Layer 4 of a small transformer language model trained on English Wikipedia (11 layers, counted from 0, width 64).
In attention head 0, each number of a token's query is one row of weights dot the token's vector x. The head spreads its attention over the tokens so far by the softmax of query dot key.

Query weights of the head. A number n stands for (n - 128) times 0.0034.
q0: 142, 117, 99, 130, 102, 162, 168, 124, 81, 83, 40, 96, 150, 140, 145, 139, 154, 131, 114, 133, 94, 135, 128, 182, 179, 119, 176, 99, 159, 90, 194, 132, 150, 163, 110, 196, 152, 168, 111, 107, 111, 148, 107, 143, 98, 101, 57, 112, 152, 153, 155, 131, 126, 124, 125, 125, 87, 127, 194, 139, 108, 158, 177, 134
q1: 172, 105, 45, 123, 95, 152, 144, 159, 119, 117, 95, 127, 178, 145, 138, 95, 149, 110, 167, 159, 112, 196, 84, 132, 149, 119, 80, 117, 185, 135, 186, 145, 132, 137, 79, 190, 153, 127, 135, 112, 146, 150, 92, 144, 131, 97, 100, 134, 147, 167, 157, 124, 151, 115, 138, 173, 88, 136, 137, 99, 132, 143, 114, 88
q2: 105, 160, 181, 134, 134, 94, 113, 98, 125, 153, 167, 133, 107, 111, 95, 150, 103, 149, 126, 130, 119, 94, 150, 103, 107, 100, 136, 196, 93, 150, 87, 92, 84, 90, 182, 90, 126, 128, 126, 161, 115, 91, 155, 106, 137, 163, 167, 141, 144, 135, 108, 153, 96, 150, 156, 92, 162, 146, 123, 105, 103, 137, 103, 153
q3: 175, 130, 82, 124, 117, 177, 128, 101, 156, 142, 101, 111, 103, 147, 131, 97, 121, 134, 113, 92, 149, 166, 116, 196, 136, 140, 158, 93, 180, 148, 165, 168, 138, 110, 92, 167, 140, 123, 148, 86, 142, 104, 140, 173, 134, 80, 162, 111, 159, 217, 80, 122, 94, 125, 143, 164, 31, 79, 115, 107, 141, 159, 150, 116
q4: 148, 140, 215, 139, 135, 101, 117, 109, 91, 109, 134, 168, 141, 144, 53, 141, 105, 115, 185, 185, 139, 140, 170, 117, 106, 149, 137, 135, 108, 144, 106, 123, 89, 155, 167, 111, 114, 107, 112, 148, 120, 136, 126, 105, 112, 177, 154, 133, 99, 131, 139, 126, 164, 125, 145, 84, 166, 132, 143, 118, 106, 151, 132, 182
q5: 182, 93, 187, 121, 82, 94, 85, 148, 104, 101, 141, 168, 131, 161, 128, 113, 113, 118, 132, 169, 88, 63, 102, 94, 95, 189, 88, 135, 106, 104, 115, 120, 86, 131, 140, 111, 83, 157, 112, 136, 134, 180, 85, 110, 125, 152, 107, 149, 125, 58, 146, 126, 177, 89, 101, 123, 140, 133, 112, 170, 80, 126, 118, 148
q6: 97, 137, 126, 129, 102, 134, 156, 110, 152, 144, 85, 124, 125, 131, 80, 106, 111, 146, 116, 151, 77, 111, 92, 140, 91, 142, 117, 142, 118, 95, 132, 135, 84, 161, 203, 92, 121, 132, 148, 120, 80, 139, 130, 166, 165, 109, 160, 163, 82, 131, 137, 128, 113, 57, 106, 88, 105, 184, 97, 146, 129, 185, 122, 134
q7: 126, 151, 198, 207, 110, 106, 204, 99, 110, 113, 132, 175, 146, 145, 92, 112, 95, 171, 209, 198, 138, 103, 165, 84, 66, 188, 161, 115, 48, 171, 125, 105, 25, 156, 213, 67, 90, 120, 107, 167, 88, 168, 125, 128, 151, 137, 186, 163, 47, 117, 146, 106, 146, 100, 81, 87, 132, 135, 59, 190, 102, 106, 102, 131
q8: 47, 107, 154, 166, 115, 86, 87, 89, 127, 75, 103, 150, 134, 62, 104, 93, 108, 161, 166, 183, 127, 129, 119, 139, 67, 104, 138, 128, 179, 145, 173, 108, 87, 145, 153, 148, 124, 186, 59, 129, 125, 174, 132, 142, 178, 93, 107, 163, 117, 124, 168, 115, 145, 122, 83, 124, 133, 136, 63, 171, 145, 162, 102, 111
q9: 120, 124, 134, 159, 177, 133, 37, 94, 182, 127, 59, 86, 157, 74, 112, 106, 128, 166, 101, 98, 144, 99, 99, 154, 93, 102, 127, 235, 171, 136, 113, 143, 94, 203, 117, 98, 82, 131, 152, 62, 104, 100, 123, 88, 128, 114, 119, 139, 71, 190, 113, 99, 206, 106, 123, 121, 165, 216, 165, 132, 147, 102, 143, 119
q10: 149, 134, 100, 176, 177, 114, 81, 107, 160, 109, 138, 169, 150, 108, 122, 139, 127, 149, 149, 163, 155, 153, 84, 112, 79, 103, 139, 123, 133, 109, 131, 134, 159, 160, 111, 96, 143, 92, 138, 107, 135, 132, 167, 154, 113, 149, 102, 119, 148, 101, 174, 100, 147, 175, 59, 127, 210, 116, 82, 153, 148, 73, 86, 107
q11: 77, 97, 131, 130, 80, 105, 65, 45, 169, 125, 103, 122, 94, 61, 85, 83, 169, 173, 124, 158, 133, 125, 124, 192, 109, 113, 95, 156, 168, 197, 82, 115, 128, 174, 135, 138, 124, 148, 114, 130, 145, 105, 135, 106, 177, 58, 162, 99, 101, 123, 165, 110, 126, 123, 145, 115, 156, 197, 55, 124, 107, 125, 157, 145
q12: 168, 131, 127, 76, 240, 142, 103, 109, 89, 125, 152, 133, 154, 180, 81, 166, 148, 126, 158, 119, 139, 171, 128, 100, 176, 135, 108, 157, 122, 64, 166, 189, 152, 144, 127, 69, 170, 66, 157, 50, 121, 85, 119, 111, 101, 171, 136, 103, 95, 147, 72, 148, 168, 169, 161, 117, 168, 92, 111, 107, 143, 131, 139, 175
q13: 115, 162, 165, 113, 54, 101, 180, 91, 28, 152, 133, 145, 59, 168, 124, 128, 115, 124, 126, 103, 108, 43, 193, 152, 130, 141, 109, 119, 144, 174, 147, 130, 92, 107, 169, 103, 168, 106, 123, 210, 104, 128, 51, 139, 183, 104, 110, 166, 102, 128, 111, 128, 117, 153, 169, 177, 55, 142, 111, 124, 123, 204, 150, 145
q14: 122, 105, 126, 161, 143, 90, 70, 166, 175, 114, 168, 73, 135, 125, 203, 119, 129, 155, 72, 62, 145, 129, 126, 89, 121, 101, 63, 120, 64, 149, 99, 76, 146, 99, 59, 114, 119, 108, 116, 70, 116, 156, 111, 78, 130, 122, 53, 127, 165, 99, 196, 132, 90, 141, 108, 117, 219, 124, 152, 157, 140, 96, 162, 93
q15: 152, 90, 86, 60, 112, 134, 152, 138, 151, 139, 197, 95, 131, 169, 139, 140, 135, 76, 97, 93, 175, 122, 205, 97, 161, 115, 165, 116, 117, 71, 134, 127, 105, 114, 100, 137, 142, 130, 156, 154, 120, 120, 79, 153, 95, 142, 107, 162, 93, 149, 130, 230, 68, 68, 158, 82, 53, 92, 136, 107, 56, 152, 151, 100
q16: 112, 132, 129, 115, 108, 123, 203, 135, 92, 120, 145, 118, 150, 139, 159, 148, 116, 161, 108, 169, 152, 82, 127, 129, 116, 76, 153, 113, 97, 71, 73, 120, 115, 154, 133, 146, 147, 168, 126, 119, 105, 129, 145, 125, 127, 95, 111, 114, 111, 73, 131, 95, 141, 132, 80, 104, 156, 181, 169, 129, 99, 161, 113, 131
q17: 139, 121, 106, 133, 116, 114, 186, 146, 93, 137, 103, 168, 157, 129, 137, 149, 117, 134, 94, 130, 135, 102, 133, 114, 104, 80, 125, 148, 99, 155, 94, 147, 99, 145, 144, 158, 158, 127, 97, 138, 116, 119, 110, 206, 146, 134, 166, 109, 122, 126, 126, 96, 121, 143, 122, 133, 120, 89, 114, 121, 101, 209, 128, 133
q18: 90, 145, 136, 125, 88, 134, 76, 91, 141, 126, 149, 112, 87, 149, 122, 87, 139, 115, 154, 100, 152, 123, 136, 139, 159, 130, 153, 113, 139, 74, 178, 101, 138, 139, 120, 115, 94, 114, 120, 115, 133, 120, 147, 86, 88, 114, 87, 139, 125, 131, 122, 157, 95, 100, 106, 105, 138, 174, 145, 106, 106, 92, 119, 126
q19: 59, 68, 111, 133, 107, 118, 145, 160, 86, 102, 58, 145, 133, 180, 131, 140, 132, 148, 144, 139, 131, 135, 128, 108, 115, 114, 140, 89, 149, 146, 110, 130, 116, 146, 164, 197, 158, 123, 119, 116, 121, 117, 113, 112, 159, 140, 114, 122, 105, 97, 178, 142, 126, 148, 101, 168, 109, 91, 113, 115, 125, 129, 165, 144
q20: 131, 184, 112, 141, 150, 143, 171, 130, 169, 167, 160, 75, 132, 97, 129, 107, 126, 136, 97, 119, 140, 122, 150, 97, 122, 162, 134, 106, 108, 173, 113, 138, 80, 125, 104, 69, 126, 127, 156, 166, 145, 113, 161, 131, 134, 127, 191, 153, 113, 157, 87, 88, 100, 108, 115, 127, 120, 164, 134, 103, 151, 171, 103, 124
q21: 94, 138, 148, 146, 159, 127, 167, 105, 110, 141, 75, 147, 146, 109, 119, 125, 107, 163, 108, 141, 163, 107, 179, 88, 124, 188, 156, 120, 109, 134, 159, 144, 76, 127, 192, 75, 126, 120, 139, 140, 89, 139, 120, 118, 164, 159, 156, 141, 77, 118, 131, 125, 136, 71, 106, 113, 153, 135, 146, 182, 97, 159, 154, 172
q22: 162, 166, 171, 130, 78, 148, 135, 53, 87, 119, 174, 159, 115, 134, 126, 89, 93, 130, 178, 170, 175, 115, 184, 150, 101, 128, 142, 146, 147, 168, 113, 124, 87, 121, 139, 115, 119, 100, 94, 128, 132, 110, 144, 181, 112, 85, 92, 86, 145, 136, 133, 87, 116, 167, 177, 129, 125, 126, 150, 76, 145, 124, 84, 83
q23: 98, 132, 65, 97, 176, 173, 109, 192, 164, 109, 140, 99, 155, 82, 162, 158, 140, 109, 98, 118, 121, 149, 48, 112, 161, 104, 142, 139, 135, 132, 111, 121, 205, 113, 58, 151, 175, 113, 175, 79, 183, 89, 157, 158, 62, 129, 104, 109, 180, 149, 168, 139, 76, 180, 95, 149, 135, 56, 157, 96, 168, 104, 108, 92
q24: 64, 81, 149, 150, 104, 159, 165, 165, 132, 92, 83, 53, 159, 98, 149, 138, 143, 178, 77, 146, 178, 108, 143, 112, 109, 172, 125, 160, 151, 155, 174, 83, 56, 155, 121, 149, 141, 148, 97, 80, 76, 149, 136, 124, 118, 123, 88, 149, 128, 91, 127, 110, 136, 71, 130, 99, 80, 199, 137, 118, 109, 174, 101, 93
q25: 106, 98, 97, 52, 78, 147, 140, 155, 107, 149, 124, 116, 158, 134, 161, 61, 149, 109, 114, 144, 157, 105, 185, 93, 143, 130, 115, 110, 109, 151, 92, 132, 121, 127, 112, 103, 204, 161, 123, 106, 84, 162, 89, 115, 132, 96, 153, 131, 112, 134, 184, 141, 117, 131, 114, 148, 120, 144, 134, 126, 89, 117, 132, 128
q26: 137, 87, 67, 122, 65, 169, 230, 163, 45, 150, 190, 123, 121, 188, 157, 163, 121, 122, 168, 202, 174, 97, 178, 94, 152, 144, 124, 65, 54, 107, 133, 99, 164, 75, 165, 136, 183, 106, 85, 173, 164, 140, 100, 147, 132, 118, 141, 138, 180, 31, 166, 193, 95, 147, 69, 171, 121, 40, 102, 110, 102, 134, 94, 111
q27: 155, 177, 182, 131, 152, 87, 109, 125, 109, 164, 166, 132, 106, 119, 105, 159, 143, 102, 157, 164, 105, 130, 130, 128, 78, 108, 148, 156, 184, 101, 119, 161, 98, 153, 141, 115, 102, 103, 177, 93, 147, 70, 101, 95, 87, 160, 130, 132, 108, 180, 58, 104, 144, 145, 173, 131, 105, 147, 119, 118, 107, 167, 124, 142
q28: 123, 97, 105, 136, 107, 103, 179, 155, 92, 137, 146, 136, 121, 80, 93, 159, 137, 143, 165, 164, 94, 145, 128, 93, 117, 126, 165, 159, 159, 132, 107, 117, 93, 143, 153, 120, 110, 189, 98, 170, 133, 162, 161, 101, 109, 183, 129, 130, 133, 99, 126, 160, 114, 91, 145, 141, 89, 121, 142, 98, 103, 133, 115, 129
q29: 118, 96, 100, 165, 129, 149, 172, 176, 170, 95, 153, 126, 150, 101, 155, 148, 103, 128, 136, 158, 181, 134, 121, 101, 80, 122, 168, 100, 212, 136, 166, 49, 110, 116, 84, 143, 132, 195, 72, 145, 192, 165, 181, 137, 49, 100, 78, 166, 110, 116, 104, 115, 80, 120, 44, 146, 139, 123, 164, 165, 158, 101, 70, 71
q30: 218, 89, 140, 104, 136, 101, 171, 140, 100, 136, 190, 159, 75, 191, 115, 221, 99, 70, 182, 171, 128, 140, 158, 147, 115, 133, 198, 129, 170, 90, 128, 100, 125, 97, 108, 126, 100, 101, 124, 211, 248, 64, 154, 116, 78, 148, 77, 170, 142, 116, 67, 172, 147, 137, 111, 126, 116, 104, 117, 114, 117, 186, 84, 122
q31: 96, 132, 126, 140, 155, 119, 58, 175, 186, 125, 167, 117, 164, 61, 166, 122, 112, 142, 87, 101, 110, 139, 116, 102, 79, 103, 133, 185, 204, 128, 115, 123, 84, 155, 94, 118, 104, 125, 86, 78, 142, 142, 136, 183, 91, 115, 123, 146, 92, 128, 125, 125, 151, 142, 109, 139, 151, 126, 138, 187, 159, 154, 191, 84

Each question shows a short text with each token's key, already scaled and adjusted for position as the last token sees it. A number n stands for (n - 128) times 0.0079.

Then comes the last token's vector x. A number n stands for (n - 128) times 0.039.

0 "ud": 138, 108, 124, 128, 136, 127, 75, 123, 105, 144, 133, 150, 126, 141, 136, 138, 129, 130, 128, 115, 134, 106, 138, 154, 140, 136, 83, 110, 107, 123, 110, 153
1 "e": 127, 109, 128, 146, 84, 125, 147, 113, 108, 151, 182, 118, 135, 95, 124, 121, 140, 116, 174, 110, 128, 106, 163, 165, 121, 154, 112, 132, 137, 154, 137, 142
2 " c": 115, 126, 159, 107, 109, 133, 102, 101, 118, 119, 143, 134, 118, 116, 132, 148, 144, 111, 128, 95, 145, 112, 126, 166, 100, 106, 122, 119, 124, 153, 163, 145
3 "ut": 114, 139, 96, 165, 109, 97, 99, 113, 98, 117, 86, 104, 116, 175, 122, 134, 121, 118, 120, 123, 136, 120, 124, 177, 140, 135, 118, 135, 107, 128, 121, 136
4 "s": 142, 139, 104, 155, 74, 106, 137, 81, 81, 146, 159, 100, 134, 120, 130, 145, 103, 105, 151, 102, 111, 101, 148, 187, 121, 148, 127, 124, 114, 154, 145, 123
5 " in": 150, 165, 103, 179, 120, 77, 85, 92, 80, 141, 110, 147, 84, 131, 106, 113, 144, 147, 114, 141, 121, 97, 180, 185, 135, 158, 122, 136, 143, 143, 177, 160
6 " ": 136, 165, 107, 175, 81, 109, 126, 98, 111, 123, 155, 138, 111, 129, 102, 98, 141, 145, 123, 127, 101, 100, 157, 185, 101, 146, 132, 149, 143, 138, 150, 100
x: 116, 135, 174, 94, 105, 163, 146, 119, 118, 140, 149, 141, 119, 135, 124, 116, 108, 146, 148, 68, 125, 148, 112, 148, 141, 127, 143, 163, 102, 125, 127, 165, 140, 111, 68, 126, 144, 117, 105, 100, 167, 106, 149, 118, 150, 136, 144, 104, 128, 122, 101, 121, 134, 139, 123, 119, 159, 120, 144, 125, 149, 82, 191, 109
Which token does the last token look at most, and with what share of its attention? 4 "s", with about 30%

0 "ity": 137, 99, 154, 135, 78, 101, 127, 104, 93, 147, 161, 96, 130, 110, 146, 116, 133, 142, 162, 113, 134, 104, 150, 184, 124, 138, 138, 121, 126, 158, 151, 132
1 ",": 93, 106, 124, 141, 108, 116, 86, 108, 109, 149, 150, 151, 95, 127, 103, 127, 134, 105, 154, 127, 110, 116, 164, 174, 141, 122, 126, 128, 132, 187, 170, 146
2 " 14": 119, 105, 149, 128, 123, 108, 98, 98, 115, 105, 131, 146, 143, 138, 110, 104, 128, 123, 141, 132, 106, 113, 131, 175, 117, 135, 156, 91, 138, 117, 135, 110
3 " gr": 124, 161, 115, 151, 121, 124, 107, 116, 127, 111, 121, 102, 118, 123, 124, 172, 117, 116, 132, 113, 132, 122, 117, 159, 132, 114, 144, 83, 130, 153, 158, 121
4 "am": 143, 142, 112, 140, 117, 121, 147, 99, 117, 133, 129, 113, 116, 123, 137, 121, 105, 114, 111, 152, 105, 104, 131, 169, 141, 131, 122, 124, 130, 164, 124, 139
5 " p": 150, 165, 118, 140, 119, 119, 118, 94, 102, 105, 129, 109, 117, 103, 129, 150, 120, 131, 123, 137, 112, 111, 128, 175, 116, 106, 149, 100, 135, 156, 182, 130
6 "an": 114, 135, 112, 137, 99, 141, 127, 135, 129, 139, 125, 124, 99, 133, 123, 135, 132, 140, 114, 140, 127, 127, 119, 144, 147, 152, 125, 128, 125, 167, 123, 165
x: 108, 137, 157, 132, 165, 144, 150, 88, 129, 117, 104, 133, 122, 101, 193, 149, 97, 125, 135, 155, 125, 118, 114, 140, 152, 113, 105, 168, 172, 127, 124, 160, 153, 112, 100, 131, 101, 173, 98, 121, 99, 80, 170, 147, 95, 124, 139, 117, 148, 132, 125, 157, 149, 134, 123, 134, 136, 110, 120, 143, 162, 83, 143, 88
To which token does the last token give the most attention? 1 ","

0 "ax": 145, 96, 135, 129, 86, 107, 144, 116, 114, 156, 173, 104, 138, 85, 127, 125, 142, 126, 141, 121, 117, 107, 150, 171, 125, 120, 121, 114, 136, 165, 144, 151
1 "on": 127, 122, 124, 142, 102, 104, 148, 116, 95, 149, 139, 98, 130, 120, 124, 135, 138, 114, 140, 123, 116, 112, 140, 168, 132, 126, 127, 121, 132, 160, 169, 143
2 " f": 117, 109, 140, 136, 98, 99, 110, 97, 98, 119, 141, 107, 127, 113, 122, 148, 133, 98, 148, 95, 155, 120, 125, 182, 122, 110, 137, 102, 155, 126, 149, 126
3 "ind": 124, 131, 117, 150, 107, 107, 101, 102, 84, 123, 82, 115, 88, 175, 117, 111, 140, 124, 132, 94, 166, 124, 127, 154, 112, 128, 113, 156, 130, 137, 150, 138
4 "s": 135, 131, 97, 145, 91, 129, 120, 92, 85, 152, 154, 95, 121, 127, 142, 133, 127, 109, 157, 110, 119, 112, 148, 159, 140, 136, 123, 130, 112, 162, 159, 138
5 " and": 140, 134, 128, 117, 122, 101, 97, 107, 94, 128, 137, 143, 142, 122, 103, 147, 134, 124, 128, 135, 104, 114, 143, 181, 121, 153, 129, 135, 144, 149, 150, 144
6 " feat": 132, 148, 109, 168, 65, 100, 82, 101, 110, 106, 105, 123, 121, 147, 146, 128, 120, 137, 123, 124, 140, 106, 105, 178, 122, 106, 142, 107, 137, 143, 122, 138
x: 142, 178, 133, 71, 132, 138, 142, 131, 111, 101, 139, 122, 113, 123, 132, 131, 140, 86, 152, 105, 184, 120, 90, 100, 90, 145, 131, 137, 132, 153, 154, 131, 118, 191, 115, 186, 154, 102, 89, 93, 117, 125, 144, 157, 104, 116, 138, 91, 140, 147, 125, 150, 91, 172, 112, 133, 109, 105, 138, 112, 116, 130, 122, 123
Which two tokens does the last token look at most, in order? 6 " feat", 5 " and"

0 "s": 121, 119, 139, 145, 76, 123, 135, 99, 101, 162, 180, 101, 130, 112, 147, 137, 147, 129, 170, 112, 124, 94, 151, 172, 156, 153, 119, 126, 104, 165, 134, 140
1 " were": 115, 126, 120, 136, 113, 85, 97, 106, 80, 141, 126, 129, 124, 129, 111, 147, 129, 113, 141, 139, 108, 113, 159, 202, 147, 156, 128, 129, 140, 136, 130, 128
2 " inst": 123, 114, 125, 142, 100, 73, 78, 98, 60, 100, 110, 118, 115, 138, 134, 153, 135, 111, 125, 114, 132, 102, 129, 220, 126, 130, 142, 103, 152, 112, 139, 113
3 "r": 132, 123, 118, 146, 102, 100, 106, 99, 101, 115, 114, 112, 137, 123, 134, 170, 143, 133, 121, 122, 137, 117, 112, 179, 130, 128, 121, 114, 139, 139, 121, 124
4 "ument": 104, 126, 127, 138, 95, 95, 79, 95, 95, 105, 105, 104, 155, 132, 156, 137, 127, 98, 129, 106, 150, 115, 111, 201, 119, 127, 140, 122, 133, 129, 117, 121
5 "al": 131, 155, 118, 119, 122, 119, 116, 131, 123, 132, 145, 111, 154, 120, 147, 152, 111, 109, 136, 121, 111, 107, 123, 160, 134, 118, 132, 124, 125, 148, 146, 145
6 " in": 131, 148, 113, 175, 125, 72, 81, 95, 82, 138, 104, 157, 81, 141, 107, 114, 151, 166, 104, 153, 120, 96, 183, 186, 128, 162, 119, 141, 143, 136, 179, 153
x: 85, 92, 71, 116, 152, 121, 128, 150, 102, 96, 113, 145, 115, 143, 122, 111, 117, 123, 129, 152, 182, 146, 148, 129, 159, 124, 109, 167, 130, 137, 128, 71, 208, 129, 120, 116, 171, 138, 129, 137, 157, 110, 162, 124, 128, 148, 120, 109, 140, 106, 114, 153, 125, 140, 137, 151, 146, 118, 122, 88, 135, 103, 149, 155
Which token does the last token look at most, and with what share of its attention? 2 " inst", with about 50%

0 " A": 147, 121, 108, 148, 102, 114, 101, 133, 143, 118, 146, 137, 133, 150, 135, 146, 134, 113, 150, 97, 138, 131, 126, 160, 148, 131, 123, 105, 106, 146, 84, 152
1 "ge": 121, 107, 125, 147, 83, 120, 119, 112, 110, 145, 167, 125, 129, 106, 155, 117, 131, 115, 157, 120, 133, 111, 146, 177, 147, 156, 123, 113, 132, 149, 112, 134
2 " r": 132, 143, 100, 157, 124, 110, 92, 110, 110, 108, 120, 119, 126, 152, 119, 158, 129, 107, 137, 107, 137, 135, 124, 166, 148, 125, 134, 100, 129, 122, 140, 121
3 "ing": 123, 130, 109, 138, 131, 140, 98, 110, 80, 130, 131, 94, 123, 128, 169, 158, 126, 118, 144, 126, 133, 110, 119, 164, 145, 148, 136, 107, 99, 143, 127, 153
4 " d": 135, 153, 114, 157, 92, 103, 123, 91, 109, 111, 142, 121, 122, 118, 128, 154, 111, 134, 118, 104, 128, 108, 129, 170, 125, 103, 130, 110, 133, 150, 162, 138
5 "it": 121, 131, 124, 126, 126, 118, 104, 121, 105, 136, 120, 121, 133, 143, 122, 150, 132, 133, 117, 134, 132, 124, 117, 148, 135, 133, 121, 123, 136, 130, 111, 143
6 "ch": 146, 155, 103, 120, 112, 127, 127, 104, 111, 140, 153, 98, 128, 130, 139, 132, 128, 126, 123, 131, 112, 113, 139, 168, 121, 126, 114, 137, 129, 155, 161, 144
x: 107, 145, 144, 100, 218, 129, 91, 161, 126, 141, 154, 138, 91, 103, 122, 165, 124, 131, 133, 125, 147, 162, 119, 124, 111, 114, 154, 155, 137, 103, 106, 118, 184, 111, 108, 160, 107, 119, 112, 108, 124, 124, 130, 128, 132, 89, 149, 122, 139, 144, 123, 116, 100, 136, 88, 155, 109, 120, 105, 91, 135, 131, 122, 106
Which token does the last token look at most, and with what share of its attention? 4 " d", with about 50%

0 "ivers": 138, 104, 125, 124, 101, 118, 139, 98, 117, 155, 171, 95, 156, 93, 140, 130, 142, 136, 150, 110, 137, 111, 136, 171, 139, 136, 103, 126, 116, 153, 125, 147
1 " have": 140, 127, 139, 132, 90, 92, 116, 106, 90, 142, 123, 127, 118, 127, 109, 131, 119, 136, 138, 109, 136, 112, 159, 179, 110, 158, 114, 143, 163, 142, 132, 130
2 " been": 127, 136, 109, 141, 118, 82, 86, 107, 88, 133, 122, 112, 140, 124, 122, 132, 120, 116, 139, 140, 110, 111, 148, 190, 146, 139, 135, 124, 133, 138, 139, 130
3 " dep": 124, 124, 116, 140, 96, 107, 98, 108, 80, 119, 89, 102, 113, 149, 125, 166, 126, 103, 130, 127, 119, 116, 126, 181, 140, 142, 135, 120, 136, 145, 147, 113
4 "os": 116, 143, 121, 165, 102, 114, 108, 123, 106, 125, 112, 120, 99, 131, 145, 146, 131, 129, 123, 104, 153, 115, 125, 150, 116, 115, 115, 127, 126, 145, 146, 155
5 "it": 120, 110, 131, 116, 126, 105, 91, 99, 88, 128, 111, 96, 159, 144, 144, 152, 119, 108, 124, 153, 131, 124, 88, 155, 143, 123, 134, 116, 128, 115, 130, 128
6 "ing": 126, 126, 110, 119, 144, 134, 80, 107, 84, 131, 129, 106, 134, 142, 143, 140, 125, 114, 127, 125, 130, 116, 128, 154, 155, 136, 132, 131, 120, 146, 161, 150
x: 106, 128, 120, 137, 127, 121, 126, 123, 140, 127, 189, 131, 104, 106, 127, 160, 146, 84, 160, 177, 162, 153, 133, 135, 164, 114, 155, 115, 177, 89, 129, 121, 208, 132, 98, 154, 153, 110, 160, 151, 79, 160, 126, 133, 148, 115, 104, 131, 147, 132, 130, 118, 131, 131, 98, 149, 151, 141, 138, 114, 138, 127, 113, 130
To which token does the last token give the most attention? 2 " been"

0 " to": 122, 111, 106, 158, 98, 62, 95, 115, 69, 133, 113, 148, 103, 147, 106, 112, 144, 109, 151, 120, 124, 114, 164, 191, 131, 176, 128, 139, 151, 132, 164, 151
1 " f": 119, 101, 133, 140, 84, 74, 111, 103, 95, 111, 137, 116, 122, 115, 118, 140, 138, 109, 152, 92, 152, 119, 131, 199, 129, 126, 144, 101, 164, 117, 139, 120
2 "ear": 138, 122, 106, 142, 115, 97, 75, 113, 92, 115, 93, 126, 93, 140, 143, 89, 124, 112, 135, 125, 163, 128, 129, 177, 142, 158, 123, 127, 133, 146, 126, 145
3 "s": 128, 122, 101, 140, 81, 119, 135, 94, 89, 147, 158, 106, 121, 119, 141, 132, 114, 113, 166, 115, 110, 105, 145, 170, 141, 163, 128, 136, 115, 167, 155, 137
4 " that": 132, 138, 122, 133, 82, 93, 132, 93, 85, 133, 130, 147, 94, 117, 105, 139, 110, 102, 147, 110, 121, 123, 162, 188, 73, 176, 127, 162, 165, 153, 161, 107
5 " their": 136, 154, 96, 141, 94, 110, 104, 104, 125, 117, 151, 127, 133, 96, 106, 132, 129, 141, 101, 132, 117, 117, 161, 180, 146, 158, 129, 140, 161, 181, 146, 156
6 " p": 150, 160, 110, 148, 99, 89, 121, 93, 103, 84, 130, 108, 119, 104, 119, 152, 146, 152, 109, 141, 98, 105, 128, 198, 111, 110, 167, 100, 142, 153, 181, 113
x: 97, 128, 151, 134, 149, 150, 155, 196, 64, 130, 146, 136, 134, 136, 138, 162, 119, 157, 158, 106, 110, 135, 131, 112, 152, 118, 96, 112, 105, 100, 125, 117, 123, 114, 73, 138, 153, 123, 85, 63, 149, 135, 127, 119, 122, 120, 128, 118, 149, 152, 158, 151, 107, 165, 145, 147, 103, 108, 130, 176, 148, 128, 123, 136
Which token does the last token look at most, and with what share of its attention? 6 " p", with about 80%

0 " B": 147, 110, 125, 130, 101, 99, 112, 114, 117, 113, 142, 121, 132, 143, 133, 158, 148, 110, 147, 104, 152, 124, 113, 191, 135, 138, 140, 107, 118, 133, 119, 134
1 "an": 111, 111, 102, 163, 105, 116, 135, 116, 110, 168, 151, 129, 124, 102, 131, 96, 139, 98, 160, 129, 126, 117, 164, 163, 155, 167, 98, 121, 117, 132, 90, 156
2 "i": 135, 131, 117, 117, 132, 154, 136, 111, 120, 171, 177, 123, 124, 94, 147, 72, 116, 118, 130, 138, 136, 117, 145, 142, 135, 148, 94, 153, 128, 127, 115, 160
3 "h": 108, 131, 114, 123, 121, 128, 126, 110, 119, 179, 198, 108, 159, 99, 143, 88, 119, 103, 133, 136, 117, 105, 153, 155, 122, 148, 80, 133, 113, 120, 98, 154
4 "al": 124, 138, 108, 143, 117, 134, 137, 105, 115, 170, 189, 111, 152, 97, 138, 102, 106, 112, 143, 124, 111, 98, 162, 152, 126, 141, 87, 129, 118, 134, 118, 154
5 " and": 140, 138, 116, 123, 127, 107, 89, 102, 80, 146, 152, 148, 150, 113, 106, 126, 144, 132, 120, 145, 104, 109, 163, 184, 126, 171, 116, 144, 143, 134, 142, 147
6 " to": 129, 145, 118, 143, 112, 81, 83, 105, 66, 138, 122, 144, 116, 137, 108, 117, 144, 153, 105, 150, 110, 95, 158, 183, 121, 177, 120, 137, 146, 129, 162, 156
x: 116, 116, 88, 109, 143, 117, 122, 152, 107, 127, 115, 118, 124, 141, 156, 122, 99, 109, 100, 156, 148, 106, 102, 133, 148, 99, 112, 141, 161, 90, 119, 141, 208, 131, 137, 117, 169, 139, 119, 133, 129, 155, 150, 120, 132, 143, 107, 94, 211, 128, 149, 170, 128, 114, 101, 121, 167, 132, 151, 140, 117, 104, 110, 149
To which token does the last token give the most attention? 0 " B"

0 " del": 112, 115, 112, 147, 130, 127, 96, 125, 128, 117, 142, 141, 116, 108, 117, 153, 136, 117, 139, 117, 121, 130, 119, 147, 149, 97, 130, 97, 141, 157, 150, 156
1 "t": 125, 138, 121, 146, 93, 94, 115, 124, 110, 123, 114, 101, 116, 150, 123, 159, 118, 127, 147, 112, 134, 112, 119, 156, 152, 98, 114, 107, 144, 148, 150, 158
2 "a": 121, 129, 118, 143, 94, 141, 140, 107, 102, 152, 172, 97, 130, 86, 127, 121, 109, 108, 149, 116, 121, 109, 143, 158, 137, 143, 120, 139, 139, 154, 155, 150
3 " in": 137, 163, 93, 186, 118, 72, 91, 96, 81, 143, 115, 147, 83, 130, 106, 111, 98, 105, 132, 125, 123, 102, 185, 187, 138, 161, 123, 134, 145, 142, 171, 159
4 " the": 140, 148, 96, 159, 104, 97, 90, 100, 120, 116, 150, 138, 117, 96, 108, 131, 114, 126, 116, 141, 111, 107, 172, 194, 136, 151, 132, 111, 165, 171, 155, 147
5 " south": 146, 161, 118, 145, 84, 105, 91, 66, 87, 114, 148, 123, 116, 86, 165, 119, 101, 108, 150, 123, 119, 94, 139, 202, 97, 139, 149, 95, 144, 144, 134, 137
6 " is": 119, 131, 101, 158, 116, 87, 88, 101, 84, 135, 115, 131, 112, 137, 108, 140, 133, 144, 121, 140, 103, 90, 160, 199, 144, 128, 137, 101, 145, 142, 140, 127
x: 146, 96, 54, 107, 148, 122, 85, 82, 111, 138, 163, 137, 159, 137, 123, 157, 97, 115, 146, 128, 126, 133, 141, 125, 103, 154, 146, 116, 109, 113, 118, 126, 151, 106, 125, 134, 204, 150, 148, 135, 101, 125, 174, 132, 130, 109, 118, 72, 149, 129, 139, 128, 127, 102, 125, 150, 147, 98, 162, 102, 162, 139, 94, 132
To which token does the last token give the most attention? 5 " south"